Layer 10 of a small transformer language model trained on English Wikipedia (16 layers, counted from 0, width 128).
Take only the direct path to the model's output, skipping the later layers: a vector added to the residual stream pushes a token's score in proportion to its dot product with that token's output vector.

Output vectors of the tokens that the questions are about. A number n stands for (n - 500) times 0.0026.
" ship": 375 632 453 353 498 493 367 427 227 300 546 620 742 578 339 584 541 354 529 548 510 760 423 274 430 584 443 519 505 592 641 500 691 231 470 505 512 437 446 449 528 503 557 313 494 317 408 540 528 410 558 384 505 516 424 309 511 575 551 472 395 484 292 502 546 580 443 424 327 315 575 406 391 469 496 555 454 477 451 314 598 574 520 417 456 531 361 675 550 474 512 530 447 517 501 670 561 588 542 637 618 663 515 420 352 732 557 421 546 220 505 299 427 568 305 576 733 487 613 481 468 599 599 442 535 678 773 813
"ing": 534 371 502 472 535 448 608 478 178 531 570 714 772 458 459 440 738 376 467 484 579 693 540 415 482 361 353 426 529 506 556 262 608 678 510 567 637 535 716 330 451 607 430 512 618 636 477 549 584 261 413 429 627 486 459 420 669 377 496 719 487 378 381 472 451 479 708 401 730 678 421 528 536 489 469 479 502 573 649 496 527 512 346 384 296 666 301 671 503 499 477 637 487 516 702 313 573 525 394 205 329 396 659 693 695 608 457 456 452 435 384 748 641 684 731 509 566 570 411 498 482 541 435 606 425 592 301 633
"ms": 441 560 446 494 250 593 431 384 465 372 549 615 523 504 415 702 684 376 591 534 119 525 577 475 514 383 396 658 346 585 376 383 633 453 317 599 308 449 234 481 484 558 262 424 604 442 503 534 525 598 546 396 539 623 604 556 368 694 476 513 332 606 319 589 504 435 728 657 603 497 575 812 611 436 570 502 458 672 564 518 381 511 625 562 461 533 369 257 429 240 379 467 286 584 541 551 603 414 446 302 438 719 565 360 588 491 593 323 560 663 478 554 717 749 278 618 556 663 801 527 507 900 718 779 581 476 508 977
"ales": 437 411 536 609 274 509 549 313 364 375 206 605 376 509 644 389 414 481 733 651 630 403 542 552 455 671 593 473 532 466 359 392 730 715 433 395 555 535 351 498 324 503 687 339 743 443 413 221 544 318 592 679 615 542 746 341 235 321 562 489 736 563 422 526 559 460 376 603 439 659 633 353 309 522 447 521 445 510 408 567 389 313 454 615 333 397 560 475 602 474 479 645 439 665 750 445 527 550 395 517 475 556 176 276 615 540 603 579 439 631 656 752 653 678 390 574 579 681 345 430 420 595 531 604 600 364 404 622
"amed": 384 622 392 447 299 549 559 271 321 496 574 598 510 554 386 585 492 700 474 333 461 373 402 552 432 450 379 694 432 416 394 274 398 562 410 372 326 479 299 542 614 410 428 635 755 532 534 836 514 455 370 717 531 736 324 140 608 570 495 508 431 491 555 558 443 642 877 473 225 330 315 488 455 557 592 525 368 372 635 454 386 291 555 507 516 792 445 304 393 383 452 606 327 309 333 673 422 577 400 477 704 375 483 520 815 556 484 126 462 550 391 502 344 409 265 504 558 506 666 538 276 457 573 473 578 592 644 791
"re": 537 459 591 379 662 656 386 528 404 402 641 451 730 631 316 360 289 418 500 450 509 415 598 710 614 601 694 493 304 571 600 522 589 719 576 508 489 621 796 632 488 485 451 613 566 573 759 520 358 463 649 399 285 592 463 468 378 671 524 585 443 357 362 480 741 581 663 546 431 727 536 526 525 653 668 467 553 564 589 601 552 395 524 510 539 342 641 462 302 598 596 465 390 618 588 679 414 485 310 484 529 587 546 592 490 642 520 810 537 376 598 508 655 576 698 604 290 762 625 706 487 353 395 626 481 404 509 359
"ric": 571 553 507 474 632 797 597 605 137 190 451 626 388 655 408 575 472 491 534 458 516 451 590 398 727 691 443 469 448 448 437 669 599 419 702 489 416 474 464 738 462 696 486 520 636 580 568 161 473 822 771 527 499 449 538 317 607 500 507 579 527 284 302 506 433 291 654 436 301 533 615 450 481 702 841 498 500 477 561 551 492 580 372 663 639 408 576 778 441 636 617 613 449 648 320 537 761 467 253 377 386 498 530 472 596 410 720 662 644 568 621 743 360 611 638 598 630 530 438 592 616 416 595 493 564 536 612 518
"els": 526 492 496 701 522 630 680 676 324 521 319 594 615 505 397 388 382 627 558 457 465 410 589 442 365 662 583 475 540 653 368 676 803 730 394 423 642 510 314 708 551 185 472 385 671 628 378 753 539 522 520 331 773 760 498 462 233 277 517 579 707 365 386 544 597 538 244 550 394 511 463 560 417 528 651 510 294 668 578 482 284 408 438 427 573 632 514 638 473 530 406 298 465 518 546 276 464 653 484 551 771 448 455 409 437 451 263 570 541 342 459 579 606 511 427 446 590 633 284 564 587 690 538 630 570 386 660 670
" ": 615 324 420 576 610 379 304 666 616 640 516 639 403 406 467 615 306 630 402 341 596 482 607 578 406 436 350 460 413 446 639 497 403 572 551 391 628 561 565 431 413 490 600 647 381 622 576 333 579 405 527 644 315 454 458 696 605 545 450 553 463 562 424 425 561 483 417 460 586 615 520 402 474 406 552 471 480 487 475 424 426 596 622 456 439 351 467 520 696 550 595 480 616 453 548 478 447 422 693 536 455 599 436 577 490 431 540 549 431 453 485 621 702 375 422 443 512 518 519 538 421 706 397 457 509 487 440 441
" adv": 372 584 542 354 480 427 496 480 335 543 380 492 706 492 416 564 447 551 573 386 307 551 345 370 471 427 417 571 494 584 352 439 557 465 478 556 622 515 562 533 563 371 560 458 504 377 444 417 477 460 357 568 416 357 575 556 493 497 460 312 512 380 479 475 375 402 612 571 530 310 609 371 500 516 444 602 550 329 533 491 369 518 559 394 622 542 338 610 711 633 622 464 535 568 599 516 389 534 529 545 617 517 508 488 478 487 641 437 556 559 519 468 375 385 347 564 385 544 490 472 589 412 495 675 503 543 759 741
"lish": 384 606 373 237 417 653 330 584 458 416 263 668 532 456 562 502 264 374 539 336 472 599 410 639 361 641 418 514 521 626 470 433 717 573 591 401 401 523 150 779 576 478 109 438 750 731 210 415 272 564 413 370 361 485 351 210 672 298 522 537 557 318 737 573 337 639 669 346 274 391 389 533 616 633 617 554 619 219 516 347 491 596 626 818 541 528 440 514 489 344 496 231 247 345 538 452 623 671 614 378 802 388 500 673 308 697 446 346 642 685 531 589 284 571 552 534 615 315 387 504 504 292 293 491 625 408 517 497
" UK": 396 575 455 446 399 549 528 588 520 294 308 583 418 347 591 375 475 534 591 440 498 549 472 595 386 427 615 569 547 423 472 518 681 487 350 570 367 431 529 419 643 537 557 386 479 501 467 394 412 421 646 556 352 371 373 546 530 228 436 623 421 611 594 512 533 484 400 615 321 423 548 429 403 533 397 576 638 319 392 445 477 606 538 401 563 495 447 446 639 549 543 365 416 552 513 385 457 498 408 532 505 633 370 398 481 369 568 510 425 143 551 347 327 523 481 521 483 273 474 388 461 463 729 717 526 518 663 713
" received": 376 405 505 371 672 504 541 521 576 509 298 456 510 421 511 471 401 554 431 515 224 505 447 411 661 503 697 558 446 284 444 467 514 406 481 400 656 567 500 504 509 425 483 458 525 375 469 602 379 524 513 587 619 516 378 608 587 402 524 220 481 506 626 501 558 363 741 480 431 582 448 414 459 569 620 590 554 325 497 508 424 502 714 446 400 776 466 694 605 443 481 390 418 566 743 617 466 455 421 541 635 483 491 445 428 555 391 463 513 538 430 567 433 365 502 539 408 492 580 483 648 528 477 477 554 427 581 614
" point": 578 487 499 514 430 536 543 313 520 402 767 264 475 490 383 359 533 381 607 649 357 455 239 456 322 373 415 605 622 512 265 608 544 312 751 605 458 450 585 406 571 243 541 457 498 486 450 469 289 644 616 538 346 666 561 205 494 550 462 498 506 610 554 514 364 622 360 615 561 393 320 524 598 470 445 606 394 263 566 351 674 560 563 268 268 456 279 458 533 596 556 473 402 661 586 563 528 528 494 286 756 578 608 557 166 521 777 518 739 224 569 368 328 450 550 550 509 557 489 623 642 522 339 644 495 551 734 533
"lor": 594 452 394 413 274 623 474 158 119 311 674 621 504 562 661 297 171 178 565 680 575 637 543 586 339 382 657 652 625 778 530 843 359 785 596 466 144 447 354 682 630 372 93 429 700 544 623 471 253 494 611 489 466 581 618 425 536 708 486 346 538 589 400 468 436 356 440 575 468 460 349 589 714 631 660 500 548 189 608 454 401 595 470 671 519 520 379 403 427 351 315 367 229 375 544 223 468 782 398 416 491 544 445 193 385 607 689 319 726 742 524 415 467 594 99 533 615 430 539 497 654 572 307 611 479 855 312 451
"red": 513 702 511 450 714 786 468 571 390 289 724 556 491 614 560 607 447 422 707 354 318 513 695 499 714 469 485 558 450 501 559 664 614 698 578 372 334 532 427 701 410 466 620 630 609 672 589 685 417 466 633 493 554 592 440 358 435 577 498 458 427 298 350 538 606 564 561 477 185 501 412 613 809 654 739 482 326 211 662 680 410 548 422 398 770 556 548 876 476 680 318 688 359 558 461 562 390 450 494 702 608 535 590 553 465 551 611 586 703 438 546 240 535 483 564 547 464 502 607 496 672 163 579 634 504 394 712 510
"uary": 295 696 495 625 621 792 529 203 666 437 159 844 319 702 585 677 424 408 646 653 486 540 352 388 368 778 435 450 422 559 578 255 351 217 760 609 489 385 655 713 694 200 603 655 639 680 550 461 299 638 862 535 349 681 752 406 382 378 532 455 449 781 365 521 522 453 357 471 545 563 294 573 391 786 681 621 645 578 450 493 804 160 310 577 497 659 491 630 438 394 267 295 375 598 666 703 487 356 366 387 673 555 283 446 475 602 495 521 537 583 536 329 308 652 374 535 806 299 511 480 378 245 369 436 616 684 362 683
" school": 530 508 584 308 490 465 384 544 524 518 560 742 459 562 573 425 388 573 527 614 535 572 326 350 377 523 321 522 550 292 512 507 473 349 420 585 444 329 514 492 642 314 482 504 480 347 458 719 505 453 322 513 346 419 498 223 570 537 413 180 152 299 615 514 466 467 348 484 486 448 376 393 368 474 584 537 524 619 555 549 290 494 514 559 604 427 415 518 481 407 442 385 400 586 457 319 529 656 445 173 630 644 560 512 453 816 637 765 621 523 453 371 340 373 447 593 554 542 608 550 508 396 399 565 556 635 630 565

Each question shows what one neuron of this layer's MLP adds at an activation of 1. A number n stands for (n - 500) times 0.0024.

n125: 512 423 436 483 439 608 505 440 502 554 601 508 560 608 447 472 482 523 463 472 450 454 556 494 500 580 498 493 507 470 568 464 468 479 436 461 496 565 496 493 531 440 504 520 578 500 530 484 446 600 483 513 462 519 496 460 506 490 444 481 495 501 516 566 541 472 492 532 466 469 496 469 519 587 500 495 501 500 537 553 525 488 464 499 478 453 508 490 531 423 537 417 514 565 493 482 572 439 497 428 547 546 478 539 493 449 489 518 572 521 539 402 460 442 451 419 475 513 581 479 520 521 509 508 557 466 461 498
Pushed down most: "ing"

n461: 441 439 533 421 596 491 532 531 456 460 545 447 465 517 607 557 511 505 379 454 592 493 597 393 570 464 426 549 441 502 435 603 280 551 538 538 540 506 530 435 574 517 483 581 544 504 533 415 518 537 526 572 512 501 480 373 435 570 404 484 430 362 509 486 476 439 672 451 541 450 472 397 452 595 467 524 676 513 419 627 531 490 536 470 450 408 484 450 501 439 508 467 554 404 591 402 392 381 668 589 545 516 502 452 418 592 680 369 551 472 571 461 547 478 370 563 489 469 456 384 521 658 513 439 659 434 457 610
Pushed down most: "els"

n454: 528 408 567 474 450 574 410 590 547 388 410 475 492 436 436 558 360 368 512 484 583 410 584 503 456 491 519 484 535 432 540 560 490 551 452 553 502 547 506 521 496 484 487 486 569 457 462 520 453 433 597 490 618 505 541 463 486 499 495 603 550 569 480 582 578 583 537 487 438 489 518 522 395 544 441 655 521 597 436 583 528 580 536 506 519 462 501 585 530 511 444 449 543 360 529 514 587 483 530 509 421 634 396 464 518 517 568 521 430 508 533 543 389 530 512 452 520 382 507 552 509 437 589 599 478 526 555 477
Which three tokens does it push up most, strongest first? " UK", "ales", "ric"

n295: 495 538 525 465 566 354 513 582 569 390 503 555 590 399 541 477 482 494 423 549 481 573 454 517 475 596 489 471 517 488 540 495 436 500 486 616 495 515 480 558 636 405 537 475 469 594 516 450 399 594 527 488 520 465 583 464 399 446 501 531 580 626 471 499 557 554 428 429 544 595 469 537 542 533 479 443 517 570 508 570 460 581 513 556 506 547 445 568 537 486 551 506 512 553 421 544 516 451 494 513 521 473 393 548 470 544 464 445 362 464 468 540 507 559 428 418 511 554 497 474 506 519 446 560 495 502 446 465
Which two tokens does it push up most, strongest first? "uary", "els"

n415: 490 495 397 570 617 671 444 399 552 514 489 489 699 536 494 537 449 592 501 433 584 556 445 564 583 596 594 471 526 299 321 323 644 538 638 532 476 664 471 536 540 476 499 542 503 552 598 473 347 405 319 360 504 512 623 430 546 492 485 475 598 522 487 503 601 625 413 467 480 445 504 470 512 558 447 515 375 494 707 731 538 408 525 450 345 555 640 438 459 574 442 514 563 569 468 533 589 646 616 447 406 524 658 487 462 343 620 516 450 578 626 588 514 560 500 527 311 412 587 490 432 492 500 484 531 391 504 507
Pushed up most: "re"

n426: 456 477 482 499 581 485 498 328 506 493 570 538 568 544 350 481 563 529 581 449 500 608 680 442 625 463 580 417 582 423 650 419 608 437 493 564 465 480 414 495 525 493 424 547 660 520 477 579 539 442 578 669 459 414 612 455 404 585 496 570 514 340 546 508 619 502 439 483 504 537 664 431 479 564 584 389 619 510 516 415 642 508 619 499 569 362 372 579 445 400 472 568 503 417 567 319 557 468 514 565 473 490 452 463 487 655 480 389 355 564 509 481 534 388 465 477 463 480 582 434 433 498 500 404 442 511 595 486
Pushed up most: " ship"

n433: 498 418 544 448 580 503 447 491 535 570 534 474 524 500 480 466 522 518 533 475 499 489 553 467 560 537 480 476 510 409 576 530 570 526 421 480 536 540 499 490 404 512 477 475 484 625 560 561 458 535 564 492 444 545 474 525 495 463 457 505 543 570 534 516 397 567 512 454 495 439 533 528 515 545 545 557 528 479 463 508 510 377 522 491 487 548 465 501 418 577 513 612 478 495 504 607 498 468 585 471 421 408 410 550 540 504 384 418 528 479 487 491 500 561 377 537 485 525 499 559 513 476 534 534 591 499 521 530
Which two tokens does it push up most, strongest first? "amed", "red"

n30: 556 475 485 466 415 596 509 395 476 523 437 497 396 495 481 645 607 516 513 458 478 450 484 516 525 616 481 593 629 590 491 481 542 476 494 585 546 451 487 555 526 487 651 501 492 418 363 527 531 518 380 551 414 380 658 448 517 458 424 523 449 555 530 339 439 572 333 579 609 553 497 422 509 626 487 581 507 428 579 472 514 408 516 424 489 450 493 456 612 578 347 454 556 436 441 522 513 447 630 502 525 544 428 541 511 527 619 486 460 448 475 476 438 503 487 576 590 480 469 416 620 516 492 399 447 482 579 397
Pushed down most: "re"

n119: 638 609 415 543 488 494 436 483 614 570 349 453 574 508 443 659 393 435 496 592 416 499 503 458 489 497 421 506 542 617 612 508 578 494 520 531 547 574 485 452 401 338 490 377 544 524 523 580 505 563 409 426 511 402 673 628 569 650 590 625 529 563 460 411 449 484 568 572 516 513 442 545 440 334 484 464 538 584 468 525 495 428 480 532 431 508 467 541 673 457 456 492 564 643 345 644 551 382 412 554 504 466 448 616 537 504 441 511 508 708 485 483 334 447 555 544 510 538 468 508 499 371 500 504 592 495 630 477
Which three tokens does it push up most, strongest first? "uary", " adv", "ms"

n126: 376 553 498 501 449 535 477 486 495 505 545 520 535 380 484 471 523 469 580 405 504 467 455 553 493 521 449 437 545 590 681 477 532 602 465 551 519 528 506 610 502 446 535 576 384 720 550 447 613 367 537 566 396 538 536 449 576 417 421 523 466 493 457 473 655 474 560 520 529 371 546 563 435 556 493 422 426 497 478 441 513 387 543 436 498 470 544 474 525 460 558 485 467 385 534 530 478 547 553 554 487 411 516 522 568 407 408 523 516 553 517 442 413 483 566 592 387 570 461 479 541 479 336 618 469 439 574 393
Pushed up most: "re"

n247: 463 488 601 390 443 545 461 609 505 655 506 572 516 299 392 643 516 362 539 609 430 435 600 345 633 438 555 422 581 661 417 558 525 476 344 571 607 630 604 507 384 530 542 614 361 540 485 641 468 421 398 434 420 505 526 783 734 565 509 449 410 478 480 380 574 558 492 420 372 410 274 445 431 366 471 566 447 403 432 626 486 439 365 477 540 426 426 488 563 362 568 464 632 503 416 360 404 475 523 505 650 503 713 497 670 485 700 500 636 444 458 413 563 459 352 720 447 478 393 458 384 563 480 351 509 599 474 705
Pushed up most: " adv"

n83: 482 483 430 390 507 511 498 389 550 453 536 442 428 464 428 472 629 521 421 469 381 383 494 388 484 539 481 489 485 406 542 533 535 563 576 379 410 545 514 456 653 469 401 366 539 391 462 492 494 670 525 597 513 765 592 455 462 454 476 570 331 553 501 545 484 455 459 521 371 546 517 477 559 550 591 539 572 480 388 499 552 476 525 573 386 583 447 480 490 484 487 566 563 554 667 497 470 504 506 419 354 535 592 580 572 330 535 437 494 439 477 406 585 495 532 557 438 436 531 367 439 429 566 401 536 402 394 541
Pushed up most: "ms"

n315: 321 541 472 546 357 477 550 533 536 505 501 516 403 530 473 317 466 445 499 415 490 497 562 404 647 426 512 655 576 485 502 442 548 468 514 463 372 477 487 585 521 494 486 458 516 451 558 530 367 486 410 502 471 474 540 534 486 461 514 451 456 453 340 693 406 543 400 496 495 509 479 505 454 485 515 523 424 434 376 463 499 393 483 623 445 487 591 435 537 644 500 537 625 474 504 527 507 472 499 545 394 448 544 578 517 544 455 477 467 509 479 558 562 511 477 428 491 501 533 457 532 496 501 463 570 447 511 611
Which three tokens does it push up most, strongest first? "ales", "amed", "ms"

n6: 478 478 601 421 499 475 415 549 507 529 425 510 493 557 499 454 492 558 654 456 474 426 424 518 553 496 534 490 494 595 537 427 580 470 575 465 463 496 493 546 563 464 477 555 616 557 575 532 636 417 554 480 477 620 440 484 453 519 613 501 559 564 643 451 563 522 573 487 400 590 546 566 491 496 539 537 450 470 441 503 494 393 482 443 588 310 611 589 466 573 553 438 526 394 395 547 403 594 612 515 368 510 539 534 488 428 516 595 434 425 470 450 491 485 579 277 433 453 506 646 469 470 556 410 545 538 424 487
Pushed up most: "re"

n225: 530 535 619 550 453 456 509 518 468 550 527 485 492 464 498 466 427 548 460 466 533 451 489 479 513 486 600 342 460 524 501 486 452 427 476 521 568 514 522 495 521 555 539 551 438 522 500 538 552 514 475 450 502 534 484 569 500 476 460 442 616 534 437 608 500 554 552 443 517 529 485 514 579 417 441 396 429 499 501 416 481 500 480 438 543 551 518 524 451 419 546 433 582 524 552 493 547 507 459 614 594 591 500 451 487 547 503 462 489 447 433 503 517 546 477 429 502 526 457 524 483 462 503 499 524 502 487 426
Pushed up most: "els"

n469: 481 484 540 546 611 515 479 403 477 536 565 461 532 445 447 458 638 491 428 485 533 410 516 562 485 484 484 571 524 505 533 473 698 492 574 547 417 557 524 488 460 475 522 419 543 510 579 515 448 488 530 399 457 439 410 588 622 453 362 605 607 476 551 456 534 509 417 508 525 475 520 550 591 558 406 602 721 553 571 517 474 340 436 576 406 573 464 483 513 498 475 424 514 607 544 475 586 506 531 472 461 514 468 516 581 507 544 590 472 515 447 557 674 620 518 671 532 591 414 489 497 388 442 447 536 496 538 399
Which three tokens does it push up most, strongest first? "ing", "re", "ales"

n477: 562 541 545 543 349 542 633 611 579 467 487 401 408 541 521 551 454 502 434 607 407 427 655 417 526 566 424 544 408 492 567 365 535 633 355 411 478 340 538 585 518 358 577 529 573 421 447 475 439 431 638 451 428 409 579 554 555 467 674 500 584 510 539 652 460 474 541 426 397 582 554 458 479 581 336 388 658 386 431 294 462 326 511 441 399 470 523 532 546 395 538 557 358 625 478 453 418 437 499 520 408 368 465 477 523 593 566 548 638 548 457 469 504 534 490 558 499 428 483 577 364 397 564 595 402 417 506 526
Pushed up most: "ales"

n483: 637 576 494 411 565 465 476 532 345 507 564 444 434 509 469 539 540 509 418 594 403 519 449 480 531 479 572 594 425 508 594 482 488 596 538 524 557 462 607 452 587 484 492 560 587 495 494 375 531 481 440 534 411 510 437 556 478 642 439 491 389 461 523 418 462 510 532 527 403 430 519 482 540 389 439 460 539 518 609 445 502 619 576 370 555 422 584 514 562 599 475 528 559 575 515 503 453 486 441 532 614 559 568 504 490 513 535 414 463 531 478 463 468 420 470 475 467 456 563 534 501 416 461 485 470 429 579 553
Which two tokens does it push up most, strongest first? " adv", "red"

n88: 524 493 480 503 584 487 454 473 505 543 533 497 510 552 538 515 508 498 519 550 544 495 457 472 513 475 493 550 516 578 519 491 539 420 500 529 515 410 494 492 523 547 544 512 506 517 537 538 485 470 427 553 438 437 475 517 524 571 474 475 445 507 490 616 551 545 507 504 510 527 578 521 494 504 530 496 542 474 486 495 376 481 520 576 459 515 500 520 529 502 565 489 544 504 457 470 590 566 527 542 569 557 434 533 472 526 472 494 561 607 484 461 478 534 559 455 510 569 559 560 484 422 464 609 397 479 473 513
Pushed up most: " school"

n118: 509 444 455 616 495 530 630 516 479 461 502 560 539 423 470 480 466 456 483 544 498 602 411 510 494 586 455 518 545 495 609 447 461 562 439 502 460 370 506 475 446 614 572 436 524 465 577 538 432 473 527 409 472 480 540 486 608 510 695 457 490 512 481 443 518 616 402 495 515 484 532 516 401 534 550 400 583 586 460 616 509 544 599 585 566 583 511 493 459 500 608 573 576 591 474 479 525 494 520 534 478 537 465 529 431 554 499 451 551 468 387 476 511 502 505 442 473 423 521 541 420 580 586 545 527 670 477 516
Pushed up most: " ship"

n468: 515 536 479 427 451 489 555 511 451 440 454 467 399 405 527 474 344 455 478 606 501 460 502 533 508 448 566 542 427 492 624 623 574 495 457 445 574 415 447 556 427 467 434 462 519 565 454 396 476 459 518 345 512 537 428 567 448 488 607 503 532 438 579 472 629 454 511 598 511 452 362 555 465 327 542 444 525 389 436 549 547 477 490 444 602 513 453 455 466 573 506 474 498 551 625 453 536 491 526 579 558 500 605 444 611 520 488 505 408 387 510 406 544 489 535 543 522 435 498 437 478 505 529 517 508 477 578 483
Which two tokens does it push up most, strongest first? " UK", "els"

n234: 475 574 497 632 422 465 663 564 548 334 477 489 575 495 622 487 392 437 487 474 550 572 465 443 280 610 381 375 476 539 438 547 471 577 579 463 537 399 554 519 484 581 553 646 450 585 467 646 558 461 395 398 430 485 461 504 500 543 545 452 479 517 482 603 489 493 578 446 457 474 458 410 550 570 791 383 400 536 460 710 601 532 469 389 469 433 511 473 447 424 341 467 391 589 501 583 479 452 466 494 497 619 643 629 558 579 616 518 394 567 534 506 583 519 531 431 513 541 513 418 551 630 407 613 519 386 594 565
Pushed down most: " UK"

n504: 363 520 450 515 495 425 441 521 552 536 441 415 324 391 491 494 386 402 561 664 407 461 542 416 576 450 416 502 549 491 429 559 508 432 554 445 495 514 589 494 454 544 451 590 604 452 492 533 523 522 505 625 552 497 436 400 477 473 444 542 648 448 491 524 545 506 566 470 571 551 466 482 478 568 508 484 559 514 310 483 464 668 564 493 520 529 464 547 437 504 514 550 503 455 529 525 472 514 461 544 465 565 557 477 537 548 540 503 601 516 492 464 542 483 454 434 505 555 537 495 403 516 545 407 475 352 543 487
Which two tokens does it push up most, strongest first? " received", "ales"

n453: 510 381 515 547 354 538 556 357 535 449 594 516 489 494 574 513 625 515 534 499 486 473 399 469 605 477 531 467 467 348 366 502 474 393 572 497 415 553 468 452 464 565 471 417 623 482 568 517 468 445 464 343 477 504 362 607 579 504 482 433 301 547 425 567 537 429 442 472 470 596 455 494 585 523 522 563 530 461 494 477 457 536 563 492 475 421 493 470 532 563 510 557 404 486 525 450 521 517 552 511 515 467 618 580 354 413 519 491 551 483 469 506 424 639 434 572 458 505 482 552 536 523 576 479 586 615 577 408
Pushed up most: " point"

n235: 549 585 527 430 457 458 521 650 594 515 476 420 576 522 445 521 407 490 561 519 431 534 516 587 439 503 562 574 458 451 572 407 442 552 415 591 469 486 472 572 516 430 550 408 486 510 467 512 632 494 492 487 483 444 446 525 484 567 478 525 505 490 418 429 520 538 490 561 554 458 481 523 583 590 475 499 548 517 603 470 454 581 473 574 519 538 502 586 555 420 411 495 484 440 580 409 469 516 460 588 537 527 486 439 408 547 497 481 423 494 580 472 496 573 486 535 450 579 533 425 482 612 428 503 554 578 447 462
Which three tokens does it push up most, strongest first? "lor", "ms", "els"

n7: 467 556 475 465 451 575 595 428 631 534 625 527 552 445 447 577 660 375 541 377 256 482 493 497 393 466 444 555 526 510 432 549 538 503 557 540 574 538 540 606 419 459 578 507 448 525 448 538 537 486 473 575 537 473 594 392 551 549 348 548 383 560 561 582 566 467 514 484 583 407 308 598 467 410 405 538 525 458 486 542 440 598 512 674 576 406 475 495 450 442 520 652 485 512 512 625 349 599 641 492 404 483 537 422 591 488 502 616 553 614 464 330 443 614 461 547 423 477 523 478 610 465 528 484 421 534 445 526
Which two tokens does it push up most, strongest first? "ms", "red"

n267: 453 492 496 392 527 632 485 511 458 444 405 436 345 374 529 574 449 494 561 417 547 620 505 485 576 516 542 455 540 603 528 393 495 499 427 555 749 439 538 633 441 441 479 403 519 631 535 404 449 591 479 641 364 445 358 368 569 561 415 534 446 373 521 504 435 583 455 469 452 448 487 674 476 636 428 555 524 506 583 371 322 491 504 515 618 639 582 518 520 375 540 684 440 539 340 647 600 504 442 498 486 441 502 493 573 555 492 477 402 575 460 506 429 687 520 603 489 540 486 527 441 438 454 455 551 520 427 520
Which three tokens does it push up most, strongest first? "lish", "ric", "amed"

n376: 398 420 417 584 492 397 554 579 492 459 561 501 451 428 570 523 476 543 446 530 650 559 548 532 481 542 461 566 349 460 437 509 516 527 471 486 437 404 454 436 490 510 500 507 454 482 525 515 531 421 456 502 570 492 524 507 586 597 462 367 533 423 441 554 456 458 431 542 498 581 452 460 500 504 587 460 533 510 595 576 482 472 469 442 494 562 551 482 536 533 592 498 550 500 476 498 579 520 363 464 537 502 511 523 549 472 600 523 549 503 495 507 506 496 533 415 448 520 480 468 465 443 511 520 508 415 500 534
Pushed up most: " school"

n133: 323 477 413 397 522 390 457 404 578 497 511 437 549 517 517 532 400 257 451 680 544 560 498 456 381 610 462 426 537 487 451 419 562 447 449 405 579 541 455 431 599 640 581 434 420 505 588 405 522 449 408 495 652 442 453 487 596 332 601 441 483 432 441 389 501 606 508 544 466 355 511 666 420 616 538 572 438 501 590 501 511 537 476 435 468 446 489 655 613 462 506 553 666 480 531 430 513 426 433 548 474 495 406 484 410 502 433 393 703 474 461 334 504 550 549 434 576 526 383 611 506 562 439 660 568 621 427 393
Which two tokens does it push up most, strongest first? " ship", "ing"

n357: 610 563 457 462 496 532 581 543 604 476 453 509 555 473 548 441 510 451 613 513 540 568 543 465 388 569 503 501 547 655 494 347 371 498 513 489 546 526 551 464 442 592 473 548 509 410 493 509 464 434 422 502 436 513 550 510 430 496 504 409 547 420 535 403 546 460 564 482 421 511 603 517 480 438 607 503 430 531 520 434 454 539 439 587 542 445 598 453 425 503 552 543 544 569 439 463 566 424 515 533 484 514 462 497 501 489 446 516 534 462 585 425 506 456 537 451 478 566 472 536 414 518 439 478 456 536 544 534
Pushed up most: "re"

n171: 520 396 669 344 501 408 509 414 487 633 416 561 539 438 478 357 493 564 552 419 557 563 516 460 516 671 427 397 490 583 495 477 515 589 411 612 542 432 537 615 520 401 587 620 583 557 490 477 496 428 498 473 605 445 477 458 646 517 511 345 390 665 550 419 595 482 582 544 523 585 346 609 362 519 470 521 574 432 574 444 422 345 491 507 403 370 518 431 438 517 526 541 441 436 328 435 593 540 549 529 541 535 551 508 459 512 605 549 516 416 533 483 432 505 454 562 494 398 461 589 441 515 365 422 503 624 475 495
Pushed up most: " school"

n252: 481 353 485 521 382 472 474 499 437 477 642 415 530 482 490 384 582 497 384 495 423 469 471 495 526 543 438 490 522 586 421 528 498 555 436 543 470 534 446 634 490 488 487 491 587 543 551 397 549 516 493 611 423 485 406 417 489 426 448 446 437 518 550 642 477 393 633 509 387 552 574 342 584 574 490 606 412 388 533 389 398 404 446 461 498 435 480 462 580 474 540 483 468 656 423 468 481 344 468 434 482 440 568 539 504 514 358 684 651 537 557 565 391 476 495 472 451 524 519 613 507 616 437 385 537 462 456 638
Pushed down most: "uary"

n85: 462 381 524 460 521 492 563 416 583 537 347 458 517 373 488 504 467 394 454 528 526 549 509 601 555 648 469 620 572 475 626 532 568 630 565 498 480 488 481 580 511 499 441 354 488 504 454 469 532 445 556 408 522 671 434 380 381 439 462 554 528 599 552 423 498 496 569 556 479 455 435 498 610 505 536 454 625 506 563 441 547 494 494 511 496 513 415 498 494 598 475 509 547 470 428 616 441 419 471 525 306 494 519 436 561 556 430 440 473 358 510 485 515 527 450 488 464 512 469 556 507 547 439 511 517 585 476 412
Pushed up most: "lor"

n211: 483 470 484 435 587 617 507 542 458 515 507 466 641 411 479 559 430 474 584 496 361 499 510 448 587 544 583 609 678 527 355 463 452 366 603 552 530 575 541 560 498 552 607 524 332 445 340 616 642 512 397 541 546 449 700 616 615 517 478 401 477 446 474 410 567 495 575 433 397 499 521 549 666 553 453 509 397 479 565 481 429 556 388 443 505 437 682 502 599 486 448 334 563 431 464 488 567 491 594 353 370 297 401 384 515 513 391 433 483 490 396 492 419 535 550 582 354 507 466 651 605 519 551 632 290 686 629 563
Which three tokens does it push up most, strongest first? " adv", " received", "red"

n368: 610 536 403 579 518 515 501 567 477 550 384 427 407 462 584 450 505 663 447 508 442 478 481 519 413 578 389 470 638 315 522 434 479 500 451 408 431 487 435 455 497 594 496 462 566 430 535 460 543 432 470 506 421 493 551 594 532 490 417 413 611 581 492 511 640 443 467 549 551 604 414 381 358 457 403 545 426 498 372 513 499 638 598 493 464 620 579 518 518 478 594 596 688 537 438 475 567 468 466 575 477 528 536 459 423 426 479 602 330 552 416 424 642 652 462 446 474 580 472 553 585 506 512 508 433 556 399 505
Pushed down most: "lish"

n466: 503 498 506 513 518 498 508 477 492 505 529 506 509 490 525 512 509 501 510 506 489 477 505 497 512 528 503 479 495 504 502 487 486 477 468 500 497 501 509 469 501 518 532 515 464 524 502 464 519 497 497 497 499 492 509 509 476 485 513 517 523 508 500 469 498 482 500 457 498 503 493 499 473 485 497 489 509 488 509 518 493 524 515 469 483 476 544 501 495 502 528 549 539 510 503 454 495 488 503 503 506 493 487 489 488 503 497 502 492 513 527 484 500 489 515 496 508 517 547 542 465 501 471 490 502 490 525 497
Which two tokens does it push up most, strongest first? " ", "ales"